Layer 5 of a small transformer language model trained on English Wikipedia (9 layers, counted from 0, width 64).
A neuron's activation on a vector x is GELU(weights . x + bias), where the dot is the dot product.

Input weights of the MLP neurons that the questions are about. A number n stands for (n - 128) times 0.0047.
n1 (bias -0.049): 111, 134, 104, 151, 141, 86, 146, 169, 157, 138, 116, 195, 174, 126, 114, 152, 112, 73, 106, 141, 93, 100, 179, 145, 125, 177, 112, 147, 67, 73, 95, 129, 108, 197, 138, 86, 144, 166, 115, 152, 151, 173, 170, 121, 81, 116, 81, 173, 104, 121, 109, 84, 133, 54, 192, 53, 97, 123, 155, 174, 143, 130, 153, 138
n15 (bias -0.057): 152, 178, 70, 179, 129, 94, 50, 88, 145, 181, 127, 149, 108, 118, 171, 162, 173, 103, 84, 128, 120, 149, 164, 30, 177, 102, 107, 54, 162, 169, 178, 106, 135, 146, 125, 99, 170, 91, 130, 122, 115, 88, 106, 82, 160, 163, 100, 164, 161, 124, 78, 148, 123, 123, 143, 100, 41, 58, 184, 100, 161, 187, 236, 123
n18 (bias -0.036): 219, 91, 69, 169, 138, 90, 134, 58, 105, 101, 102, 114, 132, 98, 114, 76, 121, 115, 204, 109, 151, 152, 79, 138, 79, 94, 163, 145, 121, 154, 104, 70, 172, 104, 214, 143, 142, 160, 180, 141, 150, 92, 175, 77, 140, 162, 123, 146, 138, 171, 122, 156, 173, 174, 98, 132, 191, 117, 59, 121, 126, 131, 192, 70
n22 (bias -0.052): 152, 86, 139, 147, 21, 161, 116, 204, 117, 68, 159, 160, 161, 122, 62, 137, 127, 100, 152, 112, 183, 29, 146, 113, 157, 141, 159, 123, 169, 189, 142, 128, 129, 112, 45, 121, 175, 143, 197, 208, 68, 144, 142, 123, 133, 112, 117, 123, 68, 151, 83, 112, 99, 189, 129, 114, 134, 19, 146, 118, 160, 197, 75, 148
n25 (bias -0.040): 155, 161, 116, 183, 143, 119, 77, 91, 134, 212, 115, 89, 185, 99, 77, 116, 107, 142, 122, 164, 142, 121, 157, 69, 130, 193, 190, 107, 152, 68, 144, 181, 122, 48, 172, 87, 143, 108, 126, 147, 90, 95, 75, 144, 153, 134, 90, 151, 83, 181, 67, 134, 171, 156, 118, 163, 94, 113, 95, 102, 145, 125, 136, 156
n29 (bias -0.062): 106, 112, 103, 56, 121, 164, 113, 133, 143, 133, 159, 126, 153, 127, 134, 152, 104, 151, 141, 145, 123, 123, 146, 89, 139, 112, 134, 114, 101, 61, 138, 139, 72, 115, 126, 105, 142, 123, 111, 120, 117, 163, 97, 187, 160, 109, 111, 134, 124, 133, 143, 140, 153, 163, 179, 146, 159, 128, 134, 147, 122, 63, 63, 177
n41 (bias -0.056): 88, 165, 141, 141, 117, 128, 153, 165, 97, 110, 88, 108, 94, 136, 141, 122, 87, 145, 138, 151, 81, 174, 149, 122, 129, 132, 131, 192, 114, 146, 99, 147, 70, 93, 104, 180, 142, 155, 94, 43, 117, 148, 98, 153, 133, 82, 126, 173, 110, 31, 174, 57, 163, 109, 222, 179, 161, 98, 182, 130, 95, 186, 93, 136
n43 (bias -0.049): 111, 120, 82, 163, 19, 167, 131, 190, 133, 119, 147, 148, 170, 140, 57, 129, 136, 150, 113, 172, 112, 126, 162, 186, 138, 138, 68, 159, 100, 108, 115, 79, 156, 143, 110, 139, 136, 185, 101, 149, 132, 143, 193, 100, 123, 112, 99, 142, 119, 112, 114, 111, 116, 148, 159, 88, 112, 164, 148, 129, 114, 150, 154, 152
n59 (bias -0.052): 150, 127, 146, 191, 67, 142, 117, 129, 97, 39, 116, 182, 115, 134, 32, 140, 107, 200, 123, 155, 71, 56, 136, 140, 132, 53, 123, 192, 135, 163, 84, 159, 197, 144, 101, 157, 148, 90, 112, 176, 117, 156, 142, 128, 92, 108, 103, 71, 123, 167, 113, 102, 114, 223, 134, 170, 128, 120, 179, 80, 119, 169, 169, 117
n66 (bias -0.055): 174, 93, 166, 161, 91, 124, 122, 129, 187, 139, 116, 169, 115, 94, 103, 149, 156, 107, 138, 168, 120, 105, 100, 97, 97, 133, 129, 86, 76, 191, 105, 121, 201, 92, 163, 168, 136, 132, 124, 175, 78, 178, 150, 161, 160, 144, 124, 148, 171, 131, 34, 100, 78, 75, 149, 46, 137, 152, 116, 168, 125, 185, 124, 164
n67 (bias -0.037): 146, 124, 119, 56, 112, 92, 100, 158, 142, 136, 164, 98, 111, 123, 138, 77, 108, 149, 160, 180, 85, 106, 135, 135, 151, 127, 150, 152, 125, 162, 88, 100, 163, 91, 159, 101, 128, 158, 113, 151, 114, 146, 138, 121, 126, 159, 133, 166, 86, 172, 107, 68, 125, 97, 110, 179, 133, 77, 158, 89, 171, 174, 163, 122
n68 (bias -0.062): 147, 183, 146, 150, 149, 83, 105, 106, 60, 102, 121, 161, 144, 163, 176, 158, 96, 152, 87, 110, 88, 153, 167, 134, 79, 65, 103, 162, 123, 172, 126, 173, 54, 154, 81, 127, 155, 185, 120, 95, 173, 163, 31, 128, 82, 148, 105, 127, 76, 75, 161, 61, 198, 61, 169, 122, 157, 62, 140, 43, 147, 160, 156, 88
n72 (bias -0.030): 199, 108, 78, 145, 92, 164, 76, 57, 76, 131, 85, 129, 165, 117, 63, 118, 114, 144, 117, 117, 113, 109, 139, 100, 44, 54, 141, 150, 129, 234, 104, 47, 147, 141, 124, 172, 159, 154, 210, 126, 134, 137, 156, 88, 127, 171, 191, 131, 141, 148, 75, 118, 128, 174, 109, 100, 170, 79, 146, 151, 85, 147, 108, 176
n75 (bias -0.038): 117, 108, 159, 98, 116, 145, 108, 47, 101, 29, 87, 189, 179, 93, 159, 146, 217, 81, 136, 118, 31, 150, 179, 99, 122, 93, 70, 172, 92, 185, 56, 65, 99, 202, 146, 168, 140, 70, 113, 129, 145, 136, 186, 180, 61, 196, 125, 137, 112, 85, 111, 208, 126, 166, 85, 148, 114, 85, 105, 161, 95, 139, 142, 103
n82 (bias -0.069): 120, 81, 63, 105, 65, 101, 123, 112, 130, 84, 129, 175, 114, 88, 155, 109, 118, 88, 133, 113, 90, 195, 170, 156, 141, 131, 106, 82, 24, 142, 140, 140, 136, 107, 123, 145, 144, 77, 141, 218, 148, 221, 107, 124, 212, 79, 131, 73, 168, 148, 167, 117, 133, 150, 145, 93, 156, 169, 141, 102, 157, 128, 122, 161
n83 (bias -0.057): 109, 167, 107, 190, 97, 80, 118, 75, 89, 88, 110, 167, 108, 173, 167, 79, 143, 103, 224, 108, 10, 132, 124, 119, 176, 136, 151, 184, 69, 198, 149, 111, 157, 183, 122, 88, 122, 65, 175, 159, 110, 140, 112, 185, 139, 156, 82, 122, 78, 157, 144, 117, 217, 188, 107, 122, 155, 62, 131, 98, 138, 162, 170, 149
n84 (bias -0.056): 108, 94, 160, 129, 133, 140, 157, 75, 117, 104, 107, 147, 157, 99, 127, 201, 176, 46, 103, 140, 86, 174, 98, 117, 104, 114, 135, 175, 129, 75, 140, 156, 110, 171, 138, 133, 137, 169, 150, 106, 131, 187, 182, 193, 128, 120, 78, 193, 129, 139, 85, 126, 166, 131, 182, 132, 113, 104, 90, 101, 99, 148, 104, 129
n85 (bias -0.058): 213, 116, 141, 132, 76, 76, 168, 117, 141, 122, 162, 133, 65, 105, 145, 75, 146, 139, 124, 135, 152, 164, 157, 103, 93, 86, 117, 113, 195, 85, 141, 97, 173, 89, 148, 160, 158, 143, 105, 133, 71, 118, 117, 97, 114, 158, 151, 166, 88, 143, 114, 110, 135, 129, 93, 74, 130, 158, 91, 109, 76, 178, 202, 134
n91 (bias -0.033): 72, 59, 155, 138, 143, 130, 133, 136, 76, 146, 66, 145, 144, 139, 64, 85, 124, 135, 140, 151, 139, 215, 92, 114, 112, 146, 174, 103, 69, 115, 138, 129, 93, 98, 160, 145, 145, 221, 108, 108, 116, 176, 34, 129, 130, 121, 122, 113, 147, 128, 95, 82, 191, 81, 227, 157, 146, 112, 130, 126, 69, 133, 185, 155
n104 (bias -0.034): 139, 48, 64, 105, 83, 120, 114, 60, 195, 95, 121, 111, 143, 183, 169, 145, 152, 187, 112, 147, 112, 124, 155, 106, 164, 155, 131, 81, 130, 206, 123, 136, 160, 195, 140, 129, 151, 76, 137, 145, 120, 112, 85, 142, 143, 153, 32, 102, 134, 148, 101, 104, 179, 37, 119, 146, 151, 174, 153, 106, 77, 95, 149, 109
n113 (bias -0.038): 43, 69, 140, 212, 164, 124, 108, 99, 86, 28, 78, 132, 190, 77, 119, 112, 144, 128, 84, 111, 108, 183, 149, 151, 147, 129, 171, 166, 152, 110, 156, 91, 209, 117, 123, 180, 146, 157, 182, 185, 125, 138, 195, 129, 150, 108, 73, 79, 135, 146, 182, 149, 160, 124, 153, 109, 121, 100, 121, 127, 24, 164, 125, 130
n121 (bias -0.067): 163, 119, 133, 205, 109, 118, 91, 41, 112, 6, 82, 121, 193, 87, 185, 23, 120, 120, 181, 94, 93, 131, 193, 125, 160, 86, 125, 128, 49, 159, 93, 86, 176, 172, 149, 139, 135, 161, 181, 46, 143, 80, 144, 147, 35, 181, 130, 140, 222, 119, 113, 112, 139, 162, 171, 162, 129, 48, 44, 170, 106, 212, 146, 132
n134 (bias -0.052): 104, 96, 131, 78, 170, 134, 107, 148, 73, 85, 85, 112, 154, 108, 154, 79, 128, 131, 126, 173, 164, 248, 117, 146, 159, 74, 148, 87, 126, 110, 148, 96, 61, 70, 172, 227, 146, 125, 152, 125, 138, 154, 92, 116, 100, 148, 128, 96, 150, 128, 156, 155, 121, 100, 212, 148, 173, 139, 189, 107, 112, 38, 116, 110
n139 (bias -0.043): 175, 116, 165, 183, 125, 123, 81, 125, 106, 59, 187, 184, 140, 132, 124, 177, 142, 92, 136, 159, 124, 104, 151, 154, 87, 105, 76, 161, 49, 160, 90, 106, 146, 114, 169, 179, 119, 111, 153, 145, 161, 138, 162, 227, 144, 139, 62, 121, 109, 145, 87, 80, 132, 118, 153, 107, 95, 125, 121, 53, 168, 161, 94, 120
n155 (bias -0.044): 175, 47, 134, 157, 175, 127, 95, 119, 141, 90, 139, 68, 160, 148, 143, 128, 78, 88, 158, 143, 136, 109, 110, 152, 84, 134, 105, 114, 143, 109, 74, 89, 194, 96, 171, 128, 142, 200, 115, 152, 176, 157, 93, 175, 66, 103, 135, 115, 186, 111, 94, 88, 145, 185, 154, 151, 153, 149, 145, 118, 143, 125, 100, 116
n159 (bias -0.049): 124, 152, 100, 109, 124, 106, 96, 108, 113, 127, 173, 137, 109, 132, 138, 169, 140, 165, 111, 142, 117, 115, 171, 131, 117, 165, 98, 146, 134, 87, 89, 123, 139, 105, 155, 94, 141, 158, 135, 97, 108, 68, 141, 153, 119, 145, 201, 141, 73, 135, 133, 95, 129, 137, 71, 127, 106, 148, 128, 81, 82, 176, 99, 126
n162 (bias -0.091): 172, 101, 37, 115, 76, 122, 143, 164, 126, 104, 157, 129, 162, 127, 102, 121, 169, 173, 65, 113, 107, 161, 135, 50, 109, 114, 182, 135, 94, 141, 213, 113, 163, 190, 138, 140, 134, 147, 132, 57, 105, 173, 76, 148, 111, 123, 115, 79, 173, 91, 62, 167, 204, 117, 121, 167, 117, 106, 142, 131, 131, 108, 149, 110
n170 (bias -0.063): 111, 136, 158, 190, 108, 80, 106, 92, 68, 186, 153, 69, 120, 141, 128, 67, 141, 133, 151, 100, 86, 106, 162, 138, 43, 109, 96, 170, 109, 84, 154, 114, 129, 137, 102, 98, 159, 172, 118, 77, 93, 124, 80, 112, 227, 167, 134, 165, 136, 233, 75, 75, 165, 99, 134, 214, 121, 106, 122, 94, 122, 107, 193, 176
n181 (bias -0.063): 151, 78, 76, 171, 174, 146, 121, 136, 154, 159, 133, 169, 85, 147, 89, 54, 195, 146, 146, 172, 106, 134, 121, 76, 142, 177, 168, 113, 112, 157, 106, 146, 44, 167, 97, 123, 149, 119, 141, 147, 124, 103, 115, 83, 119, 117, 70, 102, 116, 156, 80, 111, 119, 69, 61, 150, 207, 168, 116, 90, 60, 196, 184, 159

Each question shows a token from some text and the vector x that enters the MLP there. A number n stands for (n - 128) times 0.063.

" c": 120, 131, 147, 158, 126, 126, 152, 116, 105, 146, 141, 113, 112, 142, 112, 147, 97, 121, 123, 140, 146, 147, 96, 121, 99, 121, 153, 134, 122, 153, 131, 121, 132, 125, 118, 134, 64, 141, 134, 140, 126, 140, 148, 112, 124, 118, 160, 116, 146, 115, 136, 145, 133, 128, 140, 117, 98, 147, 115, 165, 131, 99, 137, 105
Which of these neurons fires most? n18

" E": 128, 147, 161, 138, 118, 95, 149, 124, 129, 152, 154, 111, 99, 142, 116, 128, 109, 122, 137, 135, 134, 162, 120, 148, 134, 137, 123, 123, 125, 153, 115, 115, 123, 124, 122, 152, 49, 106, 138, 129, 125, 138, 144, 121, 116, 135, 164, 123, 127, 116, 143, 142, 104, 123, 140, 117, 111, 125, 117, 145, 138, 116, 132, 103
Which three neurons fire most, strongest first? n134, n66, n85

" end": 100, 128, 136, 113, 137, 132, 125, 110, 115, 157, 132, 150, 132, 155, 136, 160, 130, 144, 126, 130, 139, 139, 131, 117, 115, 152, 125, 115, 129, 135, 149, 149, 129, 136, 90, 126, 47, 147, 127, 125, 134, 136, 108, 94, 105, 120, 148, 122, 138, 124, 130, 135, 97, 140, 145, 130, 116, 131, 135, 138, 142, 115, 120, 105
The two highest activations, in order: n68, n91

"R": 115, 116, 137, 153, 127, 94, 125, 128, 150, 143, 145, 125, 110, 147, 113, 122, 125, 129, 143, 133, 115, 130, 121, 150, 104, 146, 144, 124, 127, 147, 159, 113, 128, 117, 121, 131, 55, 123, 131, 144, 117, 137, 144, 99, 94, 122, 172, 127, 149, 141, 129, 135, 104, 134, 124, 131, 129, 132, 107, 145, 148, 120, 117, 121
Which three neurons fire most, strongest first? n66, n18, n155

" w": 118, 110, 119, 130, 143, 132, 112, 121, 121, 158, 153, 126, 124, 148, 145, 133, 104, 139, 100, 116, 167, 134, 124, 123, 128, 129, 147, 118, 143, 154, 139, 139, 143, 125, 109, 119, 66, 128, 127, 94, 122, 119, 119, 85, 110, 117, 156, 110, 139, 114, 149, 150, 136, 139, 131, 125, 129, 121, 137, 172, 130, 116, 140, 115
Which of these neurons fires most? n162

"4": 128, 121, 128, 127, 128, 124, 144, 120, 160, 153, 129, 114, 114, 182, 123, 140, 95, 137, 127, 133, 131, 129, 112, 133, 132, 147, 134, 119, 140, 146, 130, 150, 124, 133, 101, 139, 39, 134, 122, 124, 140, 123, 125, 128, 104, 131, 126, 140, 141, 127, 119, 125, 121, 124, 143, 122, 122, 123, 125, 140, 124, 109, 140, 103
Which of these neurons fires most? n104

" N": 129, 141, 171, 116, 120, 116, 129, 123, 135, 141, 144, 125, 89, 154, 120, 131, 125, 134, 120, 110, 133, 154, 133, 146, 126, 147, 120, 121, 141, 142, 112, 104, 125, 107, 109, 145, 50, 132, 135, 122, 122, 124, 138, 119, 117, 118, 184, 135, 139, 125, 122, 124, 108, 134, 120, 124, 118, 139, 136, 150, 134, 104, 137, 133
Which three neurons fire most, strongest first? n85, n159, n66

" ": 119, 130, 146, 145, 141, 116, 156, 119, 124, 117, 147, 140, 80, 178, 127, 137, 123, 143, 126, 118, 131, 148, 118, 128, 115, 132, 154, 128, 130, 151, 121, 129, 114, 128, 117, 148, 55, 148, 139, 127, 134, 120, 126, 109, 106, 105, 124, 128, 149, 124, 129, 122, 112, 130, 131, 123, 121, 122, 123, 142, 131, 128, 155, 93
The most active neuron and its activation: n68, at about 1.5

" o": 131, 122, 141, 123, 148, 125, 163, 114, 101, 128, 155, 107, 131, 165, 117, 138, 115, 110, 125, 122, 131, 145, 106, 140, 125, 128, 150, 133, 136, 121, 128, 132, 106, 141, 118, 136, 60, 105, 118, 120, 130, 130, 154, 127, 108, 143, 159, 115, 129, 111, 152, 153, 109, 144, 121, 122, 115, 148, 113, 165, 115, 113, 141, 111
The most active neuron and its activation: n75, at about 1.4

" L": 125, 133, 138, 122, 128, 117, 131, 118, 124, 151, 149, 137, 81, 150, 135, 129, 110, 129, 131, 138, 144, 154, 134, 130, 97, 149, 140, 127, 142, 141, 133, 114, 122, 108, 111, 138, 58, 144, 141, 142, 126, 116, 121, 98, 102, 109, 174, 137, 131, 126, 133, 132, 100, 121, 121, 140, 114, 123, 129, 150, 144, 123, 140, 131
Which of these neurons fires most? n85

" against": 131, 123, 165, 129, 141, 119, 134, 116, 154, 127, 133, 147, 133, 133, 114, 137, 116, 130, 119, 146, 125, 141, 99, 127, 132, 153, 146, 123, 131, 134, 138, 154, 129, 118, 106, 145, 24, 122, 116, 141, 153, 116, 122, 118, 111, 108, 120, 128, 123, 127, 131, 143, 130, 124, 120, 128, 133, 129, 131, 135, 130, 110, 132, 130
The two highest activations, in order: n181, n25

" f": 118, 125, 142, 155, 134, 125, 131, 97, 120, 145, 141, 119, 123, 140, 114, 125, 107, 141, 113, 133, 129, 137, 118, 139, 141, 129, 137, 114, 126, 150, 130, 130, 130, 140, 117, 142, 57, 123, 128, 107, 130, 115, 140, 95, 101, 127, 172, 99, 160, 116, 129, 159, 121, 143, 144, 115, 109, 150, 119, 161, 133, 113, 132, 125
Which of these neurons fires most? n121

" J": 120, 138, 158, 121, 122, 105, 143, 110, 126, 163, 149, 116, 103, 150, 130, 138, 117, 135, 125, 131, 136, 147, 118, 123, 122, 130, 148, 135, 143, 127, 141, 113, 135, 110, 123, 151, 45, 135, 137, 111, 124, 118, 116, 122, 110, 131, 175, 142, 138, 143, 110, 122, 108, 120, 122, 145, 123, 123, 138, 143, 140, 107, 122, 108
Which of these neurons fires most? n170

"em": 121, 95, 126, 123, 114, 147, 161, 102, 131, 126, 137, 119, 106, 145, 125, 136, 127, 120, 129, 123, 156, 133, 124, 131, 141, 133, 133, 118, 146, 119, 167, 155, 121, 153, 99, 132, 67, 106, 131, 122, 122, 156, 126, 150, 131, 110, 156, 116, 133, 138, 112, 147, 124, 121, 141, 130, 93, 156, 98, 149, 133, 106, 135, 102
Which three neurons fire most, strongest first? n162, n84, n104

"ut": 123, 143, 157, 147, 132, 129, 138, 128, 121, 144, 139, 116, 86, 129, 149, 156, 122, 116, 122, 133, 119, 113, 114, 117, 129, 132, 124, 123, 121, 144, 109, 165, 113, 125, 119, 143, 44, 125, 139, 144, 124, 135, 141, 119, 124, 117, 155, 141, 129, 138, 144, 117, 93, 140, 142, 112, 102, 135, 110, 167, 130, 143, 117, 126
The two highest activations, in order: n66, n41

"10": 132, 108, 135, 128, 126, 123, 141, 109, 143, 143, 137, 120, 105, 183, 123, 150, 101, 137, 128, 146, 117, 125, 116, 123, 131, 134, 129, 108, 152, 164, 123, 147, 123, 136, 116, 148, 53, 125, 141, 134, 149, 127, 123, 116, 104, 133, 113, 150, 139, 130, 128, 120, 117, 121, 128, 120, 124, 117, 117, 148, 132, 113, 127, 108
The most active neuron and its activation: n104, at about 2.7

" most": 118, 133, 139, 112, 126, 124, 135, 124, 110, 139, 133, 107, 132, 135, 108, 145, 135, 100, 100, 122, 125, 143, 114, 124, 127, 140, 136, 93, 131, 157, 121, 158, 125, 137, 104, 143, 47, 132, 134, 130, 157, 143, 149, 121, 115, 120, 134, 121, 142, 131, 125, 158, 139, 127, 134, 127, 108, 127, 130, 131, 163, 118, 142, 113
Which of these neurons fires most? n84

"20": 97, 147, 172, 143, 134, 123, 161, 115, 131, 129, 132, 112, 94, 169, 108, 153, 104, 122, 132, 130, 123, 137, 114, 127, 148, 120, 119, 111, 142, 155, 129, 149, 124, 132, 101, 143, 64, 134, 124, 119, 149, 135, 117, 132, 117, 131, 103, 141, 137, 128, 148, 110, 124, 128, 143, 115, 98, 116, 134, 151, 138, 122, 120, 117
The two highest activations, in order: n41, n68

" v": 122, 107, 152, 133, 121, 139, 142, 120, 125, 130, 143, 121, 113, 157, 109, 147, 127, 141, 116, 124, 132, 145, 132, 120, 117, 161, 130, 128, 157, 137, 136, 121, 128, 119, 106, 132, 50, 151, 124, 114, 121, 125, 153, 107, 104, 123, 164, 139, 151, 131, 119, 135, 99, 128, 129, 137, 105, 141, 134, 133, 122, 88, 136, 125
Which of these neurons fires most? n43

"av": 131, 139, 165, 130, 125, 121, 124, 115, 147, 121, 149, 108, 95, 144, 108, 141, 116, 135, 126, 133, 137, 131, 142, 118, 139, 140, 140, 110, 164, 137, 138, 153, 136, 123, 96, 119, 67, 132, 117, 111, 120, 128, 113, 114, 121, 113, 187, 131, 131, 135, 128, 138, 95, 127, 105, 127, 97, 142, 122, 141, 136, 135, 133, 133
The most active neuron and its activation: n85, at about 1.5

".\n\n": 120, 110, 159, 131, 128, 130, 139, 111, 125, 133, 140, 119, 107, 155, 127, 118, 117, 143, 119, 140, 127, 126, 107, 129, 139, 128, 148, 132, 126, 143, 130, 115, 122, 120, 117, 133, 24, 118, 125, 134, 126, 135, 138, 120, 129, 144, 99, 132, 128, 141, 141, 135, 116, 138, 152, 139, 123, 119, 123, 133, 164, 122, 130, 147
Which of these neurons fires most? n83

"ate": 119, 122, 131, 120, 145, 131, 146, 98, 126, 141, 142, 128, 130, 135, 106, 143, 125, 132, 134, 133, 121, 135, 123, 143, 133, 151, 104, 117, 119, 135, 148, 145, 114, 134, 104, 140, 47, 121, 120, 151, 148, 125, 142, 131, 113, 100, 145, 117, 143, 134, 162, 143, 102, 147, 132, 128, 124, 141, 84, 144, 133, 123, 123, 107
Which of these neurons fires most? n82

"ed": 122, 106, 139, 138, 151, 138, 138, 112, 141, 139, 126, 121, 109, 128, 109, 130, 131, 133, 114, 145, 143, 148, 139, 122, 138, 127, 127, 131, 135, 140, 131, 167, 127, 125, 91, 141, 31, 123, 107, 123, 134, 136, 105, 121, 114, 102, 129, 120, 128, 139, 137, 148, 122, 138, 140, 131, 135, 132, 122, 153, 145, 130, 133, 105
Which of these neurons fires most? n91

" |": 107, 130, 150, 136, 124, 124, 132, 133, 145, 126, 141, 121, 114, 130, 134, 130, 117, 127, 117, 142, 146, 138, 92, 119, 117, 164, 130, 132, 147, 128, 135, 117, 132, 115, 116, 137, 39, 130, 126, 123, 163, 137, 140, 134, 120, 80, 127, 129, 134, 145, 136, 146, 114, 125, 134, 131, 111, 126, 131, 152, 138, 128, 124, 113
The most active neuron and its activation: n155, at about 0.47

"-": 132, 116, 128, 146, 136, 116, 146, 128, 126, 127, 162, 124, 104, 151, 118, 130, 115, 141, 127, 129, 135, 153, 106, 109, 133, 131, 146, 126, 130, 148, 144, 127, 111, 129, 128, 127, 33, 112, 151, 131, 126, 135, 143, 124, 105, 97, 156, 111, 135, 121, 133, 135, 146, 142, 139, 122, 117, 129, 121, 148, 135, 126, 111, 119
The two highest activations, in order: n162, n83

" P": 109, 122, 166, 133, 125, 103, 138, 106, 122, 112, 148, 112, 95, 138, 122, 142, 102, 129, 138, 146, 134, 145, 125, 144, 127, 134, 134, 129, 131, 136, 127, 111, 139, 111, 114, 146, 57, 131, 128, 139, 128, 132, 154, 105, 110, 127, 180, 124, 133, 135, 134, 127, 103, 127, 133, 128, 117, 150, 112, 156, 126, 115, 157, 124
The most active neuron and its activation: n85, at about 1.5

" the": 141, 130, 123, 130, 125, 131, 136, 119, 120, 131, 150, 116, 106, 120, 124, 140, 117, 123, 126, 150, 127, 138, 77, 142, 132, 125, 137, 119, 134, 159, 125, 139, 124, 112, 109, 138, 32, 133, 136, 133, 143, 134, 136, 124, 127, 117, 142, 120, 135, 144, 147, 132, 143, 137, 151, 117, 114, 121, 111, 150, 147, 105, 142, 120
Which three neurons fire most, strongest first? n18, n134, n82

"le": 138, 111, 140, 136, 127, 129, 119, 103, 134, 142, 158, 132, 123, 140, 113, 137, 125, 128, 134, 121, 123, 127, 150, 134, 116, 131, 118, 133, 130, 118, 148, 144, 122, 126, 124, 130, 53, 91, 125, 137, 136, 139, 142, 128, 120, 104, 161, 138, 134, 130, 153, 163, 110, 134, 127, 140, 112, 120, 90, 165, 138, 125, 103, 96
Which of these neurons fires most? n75

" d": 102, 132, 142, 144, 137, 131, 135, 118, 113, 140, 141, 114, 123, 150, 111, 145, 110, 138, 130, 132, 156, 144, 120, 124, 105, 161, 159, 130, 135, 139, 137, 121, 121, 127, 100, 148, 60, 141, 133, 111, 123, 106, 128, 113, 109, 116, 169, 111, 133, 134, 119, 146, 120, 123, 109, 158, 110, 133, 118, 128, 131, 105, 158, 120
The most active neuron and its activation: n91, at about 1.2

"b": 119, 119, 145, 146, 122, 138, 139, 93, 124, 137, 145, 99, 108, 139, 127, 155, 127, 124, 124, 144, 130, 132, 127, 106, 127, 128, 121, 124, 141, 133, 126, 135, 133, 123, 117, 125, 46, 135, 123, 114, 114, 131, 120, 127, 107, 121, 175, 153, 150, 136, 142, 140, 99, 136, 133, 137, 104, 139, 129, 175, 140, 122, 113, 116
Which of these neurons fires most? n155

" M": 121, 140, 135, 135, 134, 109, 137, 112, 136, 119, 149, 115, 77, 139, 127, 141, 97, 130, 126, 146, 144, 134, 127, 141, 125, 131, 147, 117, 153, 133, 124, 120, 137, 110, 107, 154, 57, 143, 134, 130, 128, 142, 137, 103, 112, 123, 175, 122, 129, 124, 122, 125, 99, 124, 129, 121, 122, 125, 138, 152, 138, 125, 161, 119
The most active neuron and its activation: n85, at about 2

"ales": 119, 141, 133, 121, 118, 143, 153, 119, 136, 145, 155, 128, 124, 149, 116, 133, 100, 118, 123, 132, 122, 118, 122, 152, 120, 146, 111, 117, 122, 124, 126, 150, 142, 143, 120, 132, 50, 128, 117, 144, 153, 114, 153, 129, 117, 97, 151, 132, 132, 133, 143, 138, 103, 127, 131, 121, 127, 134, 81, 139, 142, 108, 135, 127
The two highest activations, in order: n43, n1

"et": 100, 147, 130, 143, 113, 139, 119, 106, 140, 141, 158, 117, 121, 111, 126, 143, 116, 129, 130, 133, 138, 117, 118, 128, 126, 120, 120, 118, 120, 146, 129, 142, 132, 139, 114, 121, 57, 121, 133, 128, 127, 104, 142, 120, 119, 112, 169, 132, 144, 154, 149, 143, 115, 149, 127, 142, 125, 124, 88, 165, 156, 132, 102, 109
The most active neuron and its activation: n121, at about 1.3

" I": 123, 135, 158, 114, 119, 126, 137, 115, 134, 148, 142, 115, 102, 150, 136, 135, 109, 134, 132, 127, 108, 134, 115, 126, 143, 132, 106, 117, 132, 143, 120, 116, 123, 121, 126, 155, 33, 133, 148, 122, 148, 135, 141, 126, 120, 141, 168, 125, 121, 117, 132, 137, 115, 130, 107, 130, 125, 123, 141, 154, 138, 109, 127, 115
Which of these neurons fires most? n75

" Country": 103, 152, 141, 89, 140, 133, 142, 137, 143, 133, 146, 132, 134, 134, 108, 154, 105, 108, 116, 140, 116, 129, 110, 145, 125, 128, 103, 129, 133, 127, 130, 139, 121, 109, 116, 128, 48, 137, 108, 155, 145, 128, 158, 127, 122, 113, 151, 126, 128, 149, 146, 155, 110, 122, 125, 125, 97, 127, 124, 148, 156, 113, 140, 119
The most active neuron and its activation: n1, at about 1

" his": 141, 134, 125, 122, 125, 127, 133, 113, 111, 152, 137, 114, 107, 144, 130, 130, 128, 113, 128, 136, 127, 137, 93, 135, 138, 118, 148, 122, 131, 137, 134, 156, 123, 122, 116, 137, 22, 120, 125, 135, 147, 119, 138, 125, 124, 130, 122, 132, 132, 140, 128, 142, 144, 153, 141, 139, 115, 122, 116, 146, 153, 111, 127, 104
Which of these neurons fires most? n18

" Me": 139, 118, 138, 106, 121, 100, 131, 120, 124, 107, 152, 125, 112, 150, 127, 128, 107, 149, 122, 122, 120, 120, 132, 150, 134, 132, 146, 124, 127, 115, 133, 150, 114, 117, 121, 151, 40, 113, 126, 136, 134, 122, 157, 116, 113, 131, 158, 131, 140, 145, 149, 137, 91, 136, 110, 133, 130, 133, 136, 166, 129, 116, 135, 125
Which of these neurons fires most? n59

" D": 102, 126, 137, 130, 145, 144, 133, 120, 128, 154, 150, 113, 123, 130, 116, 126, 108, 114, 130, 130, 154, 140, 108, 138, 114, 158, 146, 132, 126, 141, 133, 111, 128, 112, 103, 150, 77, 129, 124, 127, 130, 124, 138, 115, 111, 119, 188, 118, 139, 145, 138, 131, 87, 115, 128, 138, 125, 121, 98, 142, 149, 108, 152, 112
Which three neurons fire most, strongest first? n134, n18, n91

"ell": 116, 104, 135, 113, 119, 133, 141, 126, 123, 158, 138, 112, 114, 136, 120, 149, 129, 146, 118, 133, 139, 121, 141, 124, 129, 148, 128, 123, 138, 122, 150, 170, 122, 125, 108, 136, 35, 126, 115, 143, 122, 129, 115, 111, 132, 92, 154, 149, 132, 123, 131, 139, 123, 132, 126, 131, 131, 140, 117, 152, 146, 94, 130, 129
The two highest activations, in order: n29, n25

";": 118, 152, 154, 113, 124, 126, 119, 123, 145, 129, 144, 125, 124, 144, 115, 146, 120, 124, 125, 130, 150, 137, 105, 144, 113, 130, 138, 119, 146, 144, 129, 121, 107, 135, 100, 132, 37, 128, 124, 120, 160, 134, 131, 125, 107, 88, 124, 130, 132, 127, 151, 143, 105, 119, 134, 127, 135, 121, 129, 146, 142, 139, 133, 136
The most active neuron and its activation: n41, at about 0.29